Layer 3 of a small transformer language model trained on English Wikipedia (9 layers, counted from 0, width 128).
A neuron's activation on a vector x is SiLU(gate . x) times (in . x), where the dot is the dot product.

Input weights of the MLP neurons that the questions are about. A number n stands for (n - 128) times 0.0045.
n10 gate: 114, 58, 100, 129, 98, 229, 116, 163, 87, 160, 167, 128, 106, 157, 154, 164, 135, 73, 124, 82, 132, 150, 117, 138, 160, 134, 116, 152, 116, 158, 49, 157, 124, 92, 146, 27, 129, 132, 90, 126, 162, 133, 98, 115, 91, 123, 101, 135, 109, 120, 116, 96, 150, 136, 104, 113, 102, 117, 158, 110, 120, 128, 90, 122, 85, 147, 117, 98, 134, 143, 134, 174, 151, 128, 90, 98, 143, 118, 125, 99, 111, 104, 165, 95, 157, 130, 100, 132, 113, 161, 122, 148, 77, 165, 85, 99, 119, 102, 42, 93, 136, 122, 151, 121, 55, 130, 138, 134, 124, 102, 166, 92, 168, 126, 139, 143, 107, 109, 91, 171, 129, 119, 182, 137, 123, 156, 93, 161
n17 gate: 140, 175, 157, 138, 123, 167, 121, 88, 143, 142, 139, 130, 86, 65, 150, 94, 161, 160, 81, 161, 178, 159, 88, 137, 106, 46, 102, 95, 111, 71, 182, 67, 151, 127, 88, 145, 118, 104, 108, 87, 166, 126, 54, 119, 130, 116, 101, 145, 75, 175, 126, 139, 140, 119, 138, 111, 91, 48, 117, 121, 146, 149, 84, 137, 129, 156, 102, 114, 88, 176, 74, 151, 147, 155, 122, 89, 84, 130, 123, 141, 137, 139, 111, 85, 138, 80, 82, 147, 175, 122, 109, 126, 105, 106, 125, 120, 147, 127, 117, 160, 157, 112, 159, 84, 157, 114, 43, 199, 153, 125, 43, 116, 78, 171, 132, 121, 129, 146, 123, 127, 148, 137, 162, 77, 203, 176, 121, 111
n80 gate: 96, 126, 113, 151, 94, 62, 132, 124, 77, 134, 99, 63, 161, 175, 160, 32, 154, 182, 104, 114, 170, 129, 165, 108, 90, 163, 133, 125, 100, 81, 89, 109, 107, 93, 190, 125, 83, 173, 196, 92, 168, 145, 82, 96, 181, 131, 138, 104, 151, 127, 98, 158, 155, 177, 162, 122, 190, 113, 102, 160, 84, 121, 67, 160, 152, 110, 38, 131, 106, 107, 108, 137, 113, 122, 116, 83, 119, 126, 145, 134, 151, 129, 128, 138, 103, 99, 125, 120, 103, 96, 83, 90, 128, 144, 160, 153, 123, 143, 149, 104, 72, 104, 153, 100, 192, 113, 76, 107, 173, 120, 86, 152, 84, 148, 165, 88, 171, 141, 152, 128, 179, 71, 118, 163, 81, 182, 121, 97
n112 gate: 144, 90, 116, 113, 143, 116, 182, 128, 84, 129, 135, 148, 114, 88, 117, 119, 114, 14, 88, 176, 157, 110, 171, 99, 159, 97, 138, 202, 114, 104, 93, 137, 128, 131, 75, 92, 96, 133, 123, 139, 62, 188, 128, 109, 136, 112, 95, 74, 162, 79, 130, 126, 135, 124, 96, 119, 144, 107, 196, 115, 131, 140, 214, 134, 158, 129, 96, 149, 58, 147, 107, 73, 120, 152, 95, 146, 142, 92, 105, 75, 113, 113, 151, 100, 120, 143, 160, 115, 160, 119, 118, 142, 104, 128, 94, 112, 53, 139, 150, 180, 125, 129, 88, 146, 155, 26, 111, 119, 151, 110, 115, 152, 175, 125, 68, 120, 191, 117, 73, 111, 142, 147, 192, 128, 133, 134, 138, 154
n201 gate: 142, 164, 88, 119, 153, 148, 127, 97, 149, 104, 147, 150, 179, 119, 113, 88, 82, 127, 133, 159, 149, 76, 123, 172, 168, 69, 143, 74, 116, 131, 91, 77, 92, 162, 86, 134, 105, 113, 154, 130, 28, 153, 105, 137, 240, 144, 109, 78, 143, 140, 217, 169, 136, 169, 139, 148, 104, 87, 104, 136, 124, 139, 75, 104, 161, 153, 77, 144, 124, 144, 110, 70, 144, 163, 162, 93, 80, 127, 157, 139, 156, 102, 147, 77, 116, 139, 119, 109, 127, 106, 129, 77, 224, 104, 147, 111, 168, 100, 167, 126, 94, 97, 135, 120, 157, 154, 147, 129, 122, 113, 145, 121, 116, 110, 150, 117, 171, 82, 104, 112, 156, 132, 61, 106, 79, 165, 131, 178
n212 gate: 101, 154, 114, 156, 90, 142, 114, 187, 133, 91, 117, 146, 140, 99, 137, 101, 146, 145, 100, 128, 99, 94, 141, 128, 96, 179, 108, 127, 112, 89, 66, 133, 189, 118, 91, 115, 76, 143, 142, 108, 125, 123, 85, 127, 124, 111, 90, 100, 173, 138, 176, 165, 108, 164, 163, 138, 111, 166, 120, 160, 116, 103, 156, 150, 109, 178, 128, 84, 83, 92, 145, 126, 125, 147, 96, 140, 144, 116, 116, 85, 142, 135, 111, 230, 156, 99, 124, 95, 134, 131, 63, 85, 163, 131, 167, 172, 182, 102, 163, 88, 158, 205, 155, 99, 187, 71, 87, 141, 194, 156, 190, 140, 122, 161, 123, 58, 190, 74, 122, 108, 167, 120, 88, 111, 98, 128, 157, 143
n234 gate: 101, 52, 106, 85, 147, 183, 103, 88, 177, 104, 130, 132, 148, 137, 122, 149, 159, 132, 156, 101, 149, 141, 167, 107, 121, 159, 120, 81, 158, 114, 77, 119, 132, 127, 161, 123, 118, 137, 104, 114, 136, 76, 122, 136, 137, 105, 124, 80, 101, 108, 115, 161, 135, 163, 172, 91, 111, 194, 144, 108, 151, 157, 248, 170, 87, 131, 125, 81, 86, 154, 125, 84, 150, 77, 66, 92, 97, 143, 130, 156, 166, 155, 101, 120, 142, 107, 84, 63, 79, 94, 135, 123, 120, 146, 66, 186, 193, 122, 115, 91, 108, 65, 143, 110, 167, 144, 143, 144, 121, 154, 109, 148, 200, 147, 144, 58, 175, 127, 152, 157, 130, 134, 160, 134, 164, 99, 147, 99
n10 in: 182, 181, 142, 130, 132, 97, 151, 142, 88, 86, 115, 101, 182, 165, 107, 124, 111, 177, 111, 124, 90, 97, 154, 129, 110, 162, 134, 148, 132, 118, 160, 140, 101, 116, 121, 153, 143, 150, 137, 107, 112, 135, 206, 147, 160, 132, 159, 147, 146, 161, 158, 142, 105, 145, 163, 155, 155, 120, 75, 172, 121, 108, 131, 114, 176, 122, 145, 134, 133, 82, 183, 116, 162, 161, 179, 106, 142, 175, 198, 140, 168, 86, 84, 176, 89, 182, 109, 175, 98, 172, 136, 93, 140, 130, 172, 156, 93, 107, 149, 150, 117, 154, 153, 134, 127, 115, 143, 163, 135, 118, 199, 109, 89, 119, 138, 101, 122, 166, 162, 115, 151, 145, 102, 96, 103, 108, 135, 48
n17 in: 96, 106, 136, 121, 125, 92, 193, 119, 96, 120, 113, 144, 140, 181, 143, 51, 130, 142, 81, 153, 143, 117, 182, 134, 111, 88, 88, 142, 144, 132, 133, 133, 67, 120, 90, 97, 140, 121, 114, 125, 121, 176, 100, 108, 159, 142, 100, 158, 65, 131, 111, 175, 129, 134, 113, 166, 145, 120, 77, 158, 103, 89, 18, 125, 169, 171, 114, 134, 147, 100, 86, 60, 92, 93, 156, 134, 161, 146, 156, 60, 100, 104, 180, 149, 148, 222, 130, 130, 62, 115, 144, 111, 159, 187, 169, 148, 129, 142, 149, 116, 116, 91, 66, 160, 121, 128, 223, 138, 132, 111, 154, 151, 73, 131, 160, 153, 152, 136, 143, 72, 118, 124, 90, 157, 119, 141, 161, 140
n80 in: 108, 210, 111, 120, 122, 168, 128, 124, 105, 77, 109, 80, 142, 136, 178, 178, 121, 89, 104, 125, 153, 227, 103, 88, 144, 189, 119, 110, 104, 129, 110, 166, 97, 136, 102, 140, 120, 157, 113, 153, 75, 108, 156, 166, 148, 100, 99, 113, 119, 129, 136, 109, 163, 109, 100, 61, 87, 166, 157, 162, 137, 142, 49, 96, 139, 102, 126, 101, 140, 121, 98, 135, 147, 116, 128, 136, 104, 128, 161, 176, 126, 215, 138, 117, 117, 83, 141, 157, 90, 114, 120, 64, 116, 82, 123, 150, 177, 158, 199, 113, 104, 150, 59, 155, 144, 161, 102, 84, 114, 148, 177, 112, 103, 142, 102, 75, 150, 136, 92, 109, 149, 110, 97, 201, 80, 141, 185, 142
n112 in: 184, 103, 160, 133, 151, 149, 179, 151, 51, 127, 129, 87, 86, 130, 122, 100, 154, 79, 106, 80, 170, 88, 151, 168, 150, 124, 147, 152, 126, 88, 166, 128, 87, 103, 125, 86, 128, 169, 103, 96, 136, 170, 171, 94, 95, 124, 123, 61, 79, 100, 219, 125, 148, 131, 87, 152, 71, 123, 148, 137, 151, 79, 123, 157, 159, 154, 116, 147, 105, 161, 113, 120, 85, 209, 127, 175, 120, 172, 143, 139, 124, 138, 197, 87, 69, 181, 174, 105, 79, 146, 153, 151, 95, 93, 149, 104, 59, 101, 125, 100, 142, 185, 88, 175, 109, 98, 116, 145, 150, 137, 86, 180, 179, 128, 133, 134, 128, 182, 115, 139, 101, 132, 120, 112, 135, 132, 160, 135
n201 in: 96, 191, 89, 138, 142, 108, 180, 119, 151, 103, 135, 112, 199, 144, 44, 94, 153, 100, 81, 123, 149, 115, 96, 152, 174, 182, 212, 120, 149, 200, 109, 97, 101, 145, 97, 153, 72, 119, 174, 78, 103, 97, 113, 138, 159, 117, 119, 113, 101, 118, 132, 133, 137, 113, 138, 119, 110, 64, 73, 179, 125, 158, 79, 145, 142, 128, 37, 125, 150, 130, 169, 156, 112, 149, 124, 124, 104, 92, 151, 111, 115, 134, 192, 124, 172, 175, 88, 169, 130, 77, 61, 77, 169, 118, 113, 86, 121, 84, 197, 179, 136, 165, 133, 29, 125, 108, 81, 111, 131, 129, 115, 100, 78, 99, 162, 68, 142, 127, 142, 131, 128, 108, 108, 125, 109, 161, 156, 121
n212 in: 100, 238, 172, 119, 106, 126, 155, 145, 81, 157, 145, 54, 131, 115, 83, 64, 125, 164, 134, 73, 149, 151, 91, 102, 120, 109, 150, 131, 137, 88, 66, 160, 151, 140, 63, 47, 130, 125, 84, 94, 136, 68, 142, 134, 110, 204, 142, 133, 130, 129, 121, 208, 148, 105, 130, 133, 93, 150, 121, 93, 73, 119, 27, 90, 182, 54, 121, 108, 161, 122, 125, 126, 100, 173, 145, 180, 168, 121, 122, 104, 120, 130, 155, 116, 79, 151, 134, 120, 140, 110, 151, 115, 119, 132, 122, 140, 169, 84, 176, 134, 99, 130, 141, 125, 143, 74, 129, 87, 123, 112, 100, 118, 137, 116, 77, 88, 159, 194, 130, 138, 97, 80, 146, 194, 140, 67, 100, 149
n234 in: 107, 121, 156, 118, 166, 142, 152, 90, 125, 188, 93, 131, 138, 141, 89, 117, 103, 145, 133, 120, 113, 106, 122, 165, 126, 70, 138, 89, 163, 96, 98, 95, 123, 110, 135, 77, 167, 98, 114, 132, 65, 116, 138, 101, 122, 178, 171, 139, 145, 132, 147, 191, 65, 137, 114, 224, 156, 145, 94, 146, 77, 226, 106, 116, 109, 127, 122, 156, 119, 45, 126, 113, 167, 84, 163, 100, 104, 64, 141, 72, 100, 105, 141, 139, 155, 151, 126, 121, 130, 153, 146, 143, 111, 144, 150, 64, 203, 117, 138, 135, 133, 106, 190, 130, 92, 171, 201, 171, 104, 125, 182, 131, 106, 111, 162, 143, 113, 128, 152, 90, 125, 123, 105, 124, 152, 68, 115, 149

Each question shows a token from some text and the vector x that enters the MLP there. A number n stands for (n - 128) times 0.079.

"0": 137, 135, 130, 105, 128, 109, 115, 133, 134, 123, 122, 124, 147, 137, 125, 120, 105, 132, 126, 111, 133, 126, 109, 109, 128, 129, 98, 136, 130, 104, 140, 107, 99, 116, 111, 119, 134, 133, 107, 122, 157, 130, 143, 133, 105, 130, 136, 144, 126, 124, 151, 159, 121, 95, 126, 131, 135, 138, 138, 116, 129, 144, 130, 148, 113, 108, 122, 146, 157, 133, 142, 138, 127, 126, 147, 122, 130, 129, 95, 150, 104, 120, 126, 105, 142, 138, 119, 128, 157, 116, 140, 130, 135, 111, 133, 109, 116, 115, 139, 135, 125, 126, 130, 135, 112, 129, 144, 128, 175, 132, 134, 123, 112, 130, 125, 131, 160, 133, 151, 124, 71, 134, 112, 140, 119, 135, 152, 119
Which neuron lights up most? n80

",": 113, 129, 121, 106, 121, 126, 130, 136, 149, 127, 156, 105, 120, 117, 132, 131, 100, 112, 117, 105, 145, 123, 125, 128, 142, 120, 139, 123, 135, 114, 108, 139, 119, 120, 119, 101, 170, 159, 144, 129, 138, 132, 136, 123, 126, 162, 118, 146, 129, 122, 129, 128, 144, 122, 143, 139, 121, 133, 120, 134, 134, 130, 130, 122, 131, 101, 130, 139, 146, 113, 149, 133, 121, 130, 125, 136, 110, 112, 131, 142, 118, 129, 133, 131, 142, 134, 135, 142, 113, 117, 119, 116, 129, 130, 131, 111, 105, 132, 139, 127, 148, 126, 124, 142, 126, 107, 142, 125, 165, 93, 116, 144, 125, 156, 115, 157, 110, 112, 90, 136, 119, 149, 110, 140, 96, 122, 117, 98
The two highest activations, in order: n112, n10

"f": 136, 141, 124, 133, 103, 142, 112, 122, 115, 120, 135, 121, 127, 142, 136, 124, 124, 134, 126, 129, 133, 125, 109, 130, 116, 132, 156, 104, 122, 135, 144, 129, 136, 113, 119, 164, 159, 120, 106, 129, 155, 158, 135, 134, 130, 118, 129, 152, 112, 125, 132, 130, 109, 109, 123, 151, 122, 104, 123, 131, 124, 123, 134, 125, 117, 126, 94, 136, 112, 102, 111, 126, 150, 165, 111, 140, 128, 134, 117, 112, 143, 87, 121, 118, 148, 144, 123, 127, 128, 129, 119, 125, 120, 136, 147, 128, 140, 128, 115, 125, 109, 129, 137, 101, 123, 153, 142, 148, 105, 115, 157, 132, 117, 128, 149, 158, 117, 123, 115, 124, 75, 126, 80, 128, 125, 150, 108, 104
Which neuron lights up most? n17

"re": 134, 125, 128, 138, 138, 124, 134, 128, 124, 123, 134, 130, 139, 133, 166, 118, 155, 106, 127, 113, 138, 124, 119, 133, 141, 106, 140, 124, 127, 154, 131, 167, 116, 115, 158, 118, 171, 135, 123, 121, 141, 123, 139, 125, 120, 126, 142, 150, 140, 133, 109, 142, 130, 102, 157, 144, 127, 135, 131, 103, 126, 119, 132, 123, 118, 110, 156, 114, 121, 130, 112, 118, 128, 165, 117, 127, 138, 122, 152, 137, 122, 138, 134, 153, 127, 120, 138, 125, 112, 155, 132, 124, 110, 123, 150, 115, 110, 130, 119, 128, 132, 137, 116, 102, 132, 126, 131, 118, 121, 129, 133, 97, 132, 97, 114, 145, 114, 122, 120, 115, 84, 135, 116, 121, 106, 135, 134, 126
Which neuron lights up most? n10

"–": 140, 160, 121, 147, 139, 131, 139, 152, 146, 125, 140, 114, 134, 118, 104, 150, 113, 137, 155, 119, 143, 126, 123, 137, 154, 129, 92, 127, 125, 133, 122, 124, 125, 121, 124, 130, 180, 135, 102, 104, 139, 139, 113, 119, 146, 128, 142, 139, 134, 117, 128, 141, 127, 138, 180, 126, 127, 137, 125, 115, 103, 117, 147, 134, 137, 112, 105, 135, 140, 118, 153, 156, 149, 141, 114, 118, 145, 113, 127, 108, 118, 134, 122, 133, 145, 125, 122, 144, 130, 133, 139, 107, 154, 149, 131, 143, 140, 135, 132, 116, 137, 122, 141, 128, 130, 137, 163, 126, 93, 139, 117, 168, 166, 142, 131, 160, 125, 109, 135, 129, 112, 132, 95, 135, 144, 124, 136, 112
Which neuron lights up most? n234

" the": 117, 149, 115, 156, 141, 139, 138, 142, 107, 128, 152, 121, 129, 115, 120, 141, 109, 128, 141, 145, 133, 193, 141, 119, 155, 133, 141, 114, 155, 127, 131, 116, 123, 113, 124, 108, 160, 132, 139, 130, 129, 123, 158, 130, 128, 124, 140, 173, 138, 137, 110, 119, 116, 112, 137, 147, 118, 120, 118, 131, 141, 133, 146, 116, 123, 107, 126, 134, 120, 123, 128, 138, 141, 137, 117, 132, 135, 131, 114, 135, 129, 119, 110, 124, 131, 132, 120, 135, 124, 111, 130, 110, 119, 132, 131, 101, 132, 108, 128, 102, 128, 114, 129, 128, 123, 167, 131, 129, 116, 120, 128, 141, 126, 106, 81, 73, 102, 131, 116, 124, 102, 128, 89, 162, 147, 134, 127, 119
Which neuron lights up most? n17

"u": 159, 128, 183, 122, 99, 121, 134, 138, 131, 124, 127, 120, 130, 129, 144, 142, 144, 117, 109, 150, 141, 139, 144, 95, 142, 137, 109, 123, 126, 92, 120, 157, 126, 115, 114, 137, 171, 120, 104, 123, 133, 130, 142, 131, 131, 137, 146, 126, 124, 134, 121, 125, 109, 131, 145, 102, 111, 139, 139, 123, 112, 121, 170, 141, 122, 120, 125, 125, 120, 118, 112, 131, 112, 136, 133, 128, 145, 105, 123, 139, 148, 130, 139, 128, 118, 155, 172, 141, 114, 127, 115, 118, 118, 133, 123, 144, 122, 109, 129, 128, 132, 146, 120, 131, 122, 112, 127, 112, 105, 99, 116, 133, 132, 118, 124, 144, 110, 138, 122, 112, 111, 111, 122, 115, 116, 130, 137, 137
Which neuron lights up most? n112

"k": 146, 107, 146, 127, 106, 136, 129, 133, 124, 126, 126, 115, 154, 122, 138, 124, 128, 144, 133, 138, 121, 116, 122, 129, 117, 106, 103, 139, 157, 130, 115, 157, 135, 94, 136, 145, 131, 133, 109, 135, 131, 137, 137, 128, 126, 136, 133, 90, 137, 133, 138, 139, 134, 134, 99, 124, 143, 137, 123, 123, 124, 130, 114, 126, 141, 122, 174, 123, 126, 140, 109, 141, 136, 137, 125, 160, 135, 116, 133, 124, 128, 95, 109, 137, 121, 139, 122, 101, 103, 129, 138, 148, 132, 112, 125, 104, 128, 121, 104, 145, 114, 141, 147, 145, 121, 125, 159, 150, 103, 138, 132, 131, 132, 111, 101, 136, 127, 125, 134, 145, 118, 142, 102, 113, 121, 119, 119, 126
Which three neurons fire most, strongest first? n10, n201, n80

" ": 110, 134, 122, 108, 117, 133, 121, 127, 149, 112, 177, 132, 132, 108, 120, 161, 107, 113, 129, 144, 130, 122, 120, 125, 134, 137, 94, 121, 151, 125, 118, 140, 133, 121, 130, 111, 155, 107, 129, 121, 118, 132, 123, 119, 156, 107, 141, 150, 182, 128, 116, 112, 132, 124, 140, 104, 133, 127, 143, 124, 118, 119, 143, 132, 133, 81, 110, 147, 123, 131, 133, 136, 134, 140, 129, 121, 109, 131, 102, 117, 117, 133, 127, 138, 135, 127, 135, 149, 152, 129, 108, 132, 126, 144, 115, 116, 137, 127, 143, 156, 130, 120, 120, 107, 125, 159, 118, 130, 77, 124, 124, 129, 131, 131, 124, 127, 119, 115, 118, 115, 85, 147, 99, 154, 132, 115, 111, 122
The most active neuron and its activation: n17, at about 1.3

"r": 122, 129, 145, 158, 139, 117, 142, 131, 135, 127, 148, 128, 113, 112, 127, 136, 120, 87, 90, 122, 124, 125, 130, 137, 114, 110, 126, 135, 121, 169, 132, 146, 103, 114, 124, 149, 171, 163, 96, 122, 120, 109, 153, 127, 104, 134, 125, 126, 132, 126, 140, 113, 117, 129, 120, 99, 162, 126, 123, 130, 131, 121, 144, 136, 114, 115, 113, 150, 127, 117, 121, 112, 134, 149, 146, 124, 118, 132, 111, 133, 138, 128, 142, 119, 127, 121, 134, 123, 131, 128, 115, 137, 114, 96, 138, 111, 103, 115, 120, 144, 125, 143, 112, 133, 129, 147, 129, 133, 120, 120, 129, 136, 131, 138, 130, 152, 151, 129, 118, 134, 85, 127, 115, 132, 147, 131, 133, 135
The most active neuron and its activation: n112, at about 20

"ed": 125, 117, 149, 185, 94, 142, 136, 135, 132, 128, 130, 120, 117, 123, 129, 128, 129, 139, 121, 130, 128, 145, 98, 123, 147, 132, 131, 116, 137, 119, 145, 161, 126, 122, 137, 124, 126, 133, 105, 118, 145, 123, 124, 123, 135, 124, 126, 154, 134, 140, 125, 135, 131, 133, 101, 132, 123, 143, 111, 129, 114, 123, 113, 123, 145, 128, 117, 117, 162, 144, 140, 116, 131, 112, 136, 144, 145, 148, 123, 120, 116, 104, 147, 125, 149, 124, 105, 132, 132, 139, 114, 126, 118, 125, 110, 138, 116, 111, 125, 125, 104, 134, 115, 126, 124, 102, 111, 135, 129, 124, 156, 120, 125, 146, 114, 131, 112, 127, 128, 123, 111, 136, 77, 131, 124, 133, 134, 138
The most active neuron and its activation: n212, at about 3.1

"6": 129, 132, 124, 67, 114, 121, 124, 137, 130, 133, 140, 110, 158, 128, 107, 133, 123, 130, 150, 96, 127, 138, 119, 134, 131, 144, 119, 133, 140, 119, 129, 140, 111, 116, 100, 122, 141, 128, 123, 125, 119, 127, 134, 125, 106, 144, 122, 129, 122, 152, 160, 147, 124, 128, 122, 139, 133, 134, 120, 116, 127, 116, 138, 130, 127, 114, 113, 113, 142, 116, 127, 129, 123, 108, 118, 146, 131, 102, 88, 152, 127, 121, 133, 136, 139, 154, 136, 129, 139, 121, 129, 117, 121, 122, 135, 116, 129, 112, 137, 143, 119, 136, 128, 91, 112, 139, 140, 121, 179, 129, 125, 125, 133, 132, 116, 126, 118, 127, 150, 114, 69, 121, 115, 125, 132, 117, 139, 130
The most active neuron and its activation: n212, at about 2.2

"7": 137, 153, 131, 85, 119, 112, 124, 138, 128, 123, 114, 121, 158, 125, 108, 137, 110, 122, 144, 109, 134, 141, 119, 135, 145, 143, 108, 138, 133, 119, 134, 133, 106, 121, 93, 124, 146, 137, 117, 122, 134, 130, 128, 120, 111, 131, 134, 131, 114, 131, 165, 154, 132, 144, 113, 129, 131, 132, 126, 120, 130, 128, 131, 139, 135, 105, 102, 126, 129, 123, 129, 133, 119, 107, 111, 148, 127, 113, 91, 170, 114, 114, 135, 138, 136, 142, 142, 127, 138, 121, 132, 115, 121, 117, 136, 126, 125, 111, 126, 132, 107, 126, 130, 88, 117, 123, 142, 129, 170, 114, 132, 117, 115, 143, 115, 133, 115, 120, 140, 120, 77, 134, 118, 136, 116, 110, 150, 125
Which neuron lights up most? n212

" D": 132, 152, 122, 125, 110, 141, 139, 124, 123, 116, 119, 100, 153, 110, 114, 129, 130, 139, 121, 146, 116, 149, 110, 120, 138, 114, 123, 140, 148, 138, 116, 136, 132, 113, 130, 132, 166, 110, 114, 98, 130, 110, 142, 131, 129, 112, 127, 148, 147, 117, 129, 136, 131, 126, 105, 152, 116, 128, 101, 116, 138, 141, 107, 137, 127, 127, 119, 117, 134, 130, 123, 120, 119, 138, 119, 94, 79, 131, 120, 117, 146, 127, 131, 126, 151, 129, 126, 150, 126, 94, 129, 145, 156, 132, 127, 130, 118, 146, 132, 127, 133, 130, 122, 148, 137, 141, 127, 127, 93, 137, 126, 123, 125, 114, 159, 168, 130, 122, 133, 137, 80, 108, 44, 154, 124, 112, 124, 127
Which neuron lights up most? n201

"ist": 127, 129, 148, 163, 126, 128, 121, 130, 138, 114, 158, 133, 122, 151, 105, 110, 118, 131, 132, 115, 147, 131, 129, 109, 139, 127, 121, 117, 119, 115, 148, 143, 125, 111, 113, 129, 143, 121, 124, 144, 123, 132, 126, 135, 129, 135, 123, 143, 120, 110, 137, 111, 107, 91, 126, 120, 104, 137, 127, 127, 123, 135, 122, 121, 124, 139, 126, 142, 133, 127, 125, 123, 123, 126, 130, 128, 108, 125, 112, 127, 160, 88, 115, 142, 140, 126, 113, 131, 138, 117, 138, 130, 114, 146, 143, 134, 113, 154, 109, 127, 126, 123, 151, 132, 98, 171, 119, 137, 125, 143, 134, 133, 132, 134, 146, 114, 122, 116, 143, 137, 108, 126, 53, 112, 140, 118, 141, 107
Which neuron lights up most? n212

"ec": 133, 136, 110, 150, 113, 108, 154, 129, 153, 136, 134, 141, 118, 118, 117, 141, 130, 128, 141, 133, 130, 137, 134, 120, 123, 129, 135, 121, 110, 158, 133, 151, 121, 112, 117, 115, 178, 119, 111, 113, 123, 133, 103, 138, 109, 142, 139, 135, 107, 135, 99, 125, 121, 145, 134, 133, 124, 94, 117, 110, 125, 110, 118, 130, 107, 139, 119, 132, 123, 117, 112, 124, 125, 140, 148, 143, 132, 118, 122, 139, 140, 125, 126, 99, 155, 120, 127, 137, 149, 126, 126, 110, 130, 160, 162, 133, 129, 129, 131, 136, 115, 112, 117, 111, 98, 123, 127, 136, 114, 127, 131, 143, 136, 121, 114, 151, 114, 129, 136, 124, 101, 147, 118, 129, 149, 138, 144, 112
Which neuron lights up most? n17

")\n": 125, 122, 124, 131, 130, 152, 103, 143, 109, 117, 110, 116, 92, 153, 100, 126, 138, 112, 134, 154, 132, 113, 132, 130, 121, 133, 117, 151, 126, 129, 158, 143, 101, 137, 114, 110, 153, 159, 112, 122, 131, 147, 139, 131, 142, 133, 120, 133, 144, 125, 141, 114, 143, 114, 165, 139, 120, 124, 136, 120, 158, 130, 108, 126, 112, 147, 141, 115, 148, 114, 126, 154, 137, 91, 106, 124, 131, 125, 110, 130, 152, 149, 128, 153, 130, 153, 132, 128, 132, 136, 122, 127, 122, 120, 113, 127, 129, 129, 119, 132, 103, 138, 132, 143, 136, 101, 124, 152, 93, 139, 128, 114, 124, 107, 120, 142, 115, 127, 115, 157, 87, 124, 72, 150, 128, 111, 136, 140
The two highest activations, in order: n10, n201

" from": 131, 150, 114, 135, 112, 120, 135, 153, 111, 133, 147, 124, 133, 144, 147, 123, 146, 135, 143, 134, 141, 159, 154, 130, 137, 113, 128, 120, 122, 111, 110, 132, 106, 106, 115, 108, 158, 129, 168, 153, 146, 115, 122, 110, 129, 115, 126, 190, 120, 138, 114, 119, 128, 113, 124, 109, 117, 131, 123, 140, 132, 138, 128, 98, 142, 133, 116, 143, 139, 103, 147, 129, 144, 109, 126, 114, 130, 113, 119, 116, 123, 95, 133, 129, 117, 136, 127, 131, 119, 107, 104, 138, 112, 134, 138, 120, 125, 125, 143, 111, 96, 126, 138, 144, 126, 121, 136, 139, 114, 124, 144, 128, 114, 151, 126, 122, 110, 117, 117, 130, 85, 133, 126, 139, 140, 120, 137, 128
Which three neurons fire most, strongest first? n10, n80, n112

"an": 122, 132, 134, 137, 123, 128, 138, 116, 151, 94, 149, 132, 124, 110, 127, 126, 140, 134, 133, 145, 143, 124, 125, 93, 148, 123, 134, 136, 128, 117, 136, 158, 133, 110, 128, 129, 153, 174, 143, 132, 125, 136, 154, 111, 124, 115, 135, 126, 128, 146, 119, 134, 126, 117, 143, 127, 137, 122, 109, 136, 135, 125, 134, 135, 126, 121, 132, 112, 134, 138, 108, 131, 129, 110, 129, 148, 137, 151, 128, 147, 113, 108, 129, 112, 121, 148, 124, 136, 117, 128, 131, 135, 83, 146, 123, 125, 123, 129, 128, 122, 111, 118, 94, 122, 147, 133, 127, 129, 109, 131, 129, 123, 116, 119, 111, 131, 114, 130, 137, 131, 89, 128, 92, 146, 151, 135, 139, 125
The most active neuron and its activation: n201, at about 0.16

"-": 124, 139, 119, 127, 131, 122, 134, 125, 116, 122, 98, 138, 118, 114, 143, 127, 121, 124, 132, 113, 115, 136, 132, 126, 147, 121, 111, 153, 139, 117, 132, 131, 129, 109, 121, 132, 147, 146, 125, 107, 128, 124, 122, 131, 156, 138, 107, 175, 129, 129, 139, 99, 138, 136, 148, 121, 111, 134, 154, 123, 109, 126, 102, 125, 156, 139, 134, 127, 127, 156, 122, 134, 128, 136, 123, 130, 147, 135, 99, 134, 139, 131, 138, 126, 161, 122, 144, 133, 119, 122, 150, 130, 133, 144, 143, 105, 140, 126, 127, 106, 115, 130, 127, 146, 123, 143, 136, 146, 122, 120, 127, 131, 128, 134, 123, 134, 110, 138, 137, 145, 124, 144, 146, 138, 115, 147, 140, 134
Which neuron lights up most? n17

"2": 127, 135, 150, 93, 119, 103, 111, 130, 125, 125, 115, 126, 155, 113, 119, 134, 141, 135, 124, 107, 142, 148, 126, 128, 144, 122, 97, 134, 125, 117, 114, 118, 99, 118, 115, 125, 151, 118, 104, 106, 106, 113, 127, 125, 122, 120, 146, 142, 123, 141, 135, 139, 141, 117, 147, 112, 100, 118, 137, 124, 138, 124, 121, 132, 140, 88, 113, 125, 144, 122, 133, 132, 124, 141, 119, 127, 151, 115, 121, 128, 122, 128, 126, 129, 130, 139, 119, 113, 121, 147, 115, 129, 128, 107, 118, 129, 128, 112, 123, 141, 127, 134, 129, 130, 128, 135, 118, 127, 156, 124, 131, 142, 112, 132, 143, 133, 119, 128, 136, 133, 73, 126, 97, 144, 119, 145, 140, 112
The most active neuron and its activation: n17, at about 0.78

" b": 134, 131, 108, 135, 121, 111, 133, 144, 155, 126, 125, 139, 120, 124, 121, 115, 130, 117, 156, 157, 118, 122, 91, 128, 109, 122, 167, 145, 135, 131, 116, 125, 120, 124, 138, 118, 156, 131, 103, 112, 105, 144, 159, 124, 129, 111, 126, 162, 119, 120, 119, 114, 122, 103, 116, 124, 139, 119, 121, 142, 127, 146, 136, 127, 144, 107, 128, 143, 123, 153, 103, 115, 156, 146, 143, 128, 120, 106, 117, 136, 132, 124, 132, 123, 123, 147, 130, 152, 130, 136, 95, 124, 124, 130, 123, 90, 127, 135, 156, 132, 134, 137, 138, 140, 95, 117, 125, 136, 80, 114, 117, 118, 139, 115, 126, 118, 100, 143, 137, 126, 99, 131, 75, 122, 119, 135, 117, 115
Which neuron lights up most? n201

"ate": 128, 146, 136, 139, 122, 141, 152, 135, 120, 125, 148, 147, 110, 133, 136, 127, 101, 119, 124, 104, 143, 148, 127, 142, 146, 148, 83, 125, 124, 133, 132, 151, 130, 99, 122, 130, 149, 128, 114, 126, 139, 130, 131, 121, 112, 117, 119, 157, 122, 145, 116, 115, 146, 119, 126, 121, 125, 138, 92, 108, 104, 126, 147, 128, 115, 137, 119, 119, 143, 142, 131, 138, 116, 119, 119, 133, 117, 116, 120, 150, 116, 113, 137, 119, 121, 107, 107, 142, 134, 127, 105, 103, 111, 122, 121, 124, 110, 134, 147, 127, 120, 136, 129, 128, 163, 114, 110, 124, 134, 160, 134, 112, 114, 122, 127, 124, 97, 109, 115, 135, 106, 124, 104, 121, 133, 154, 154, 128
Which neuron lights up most? n234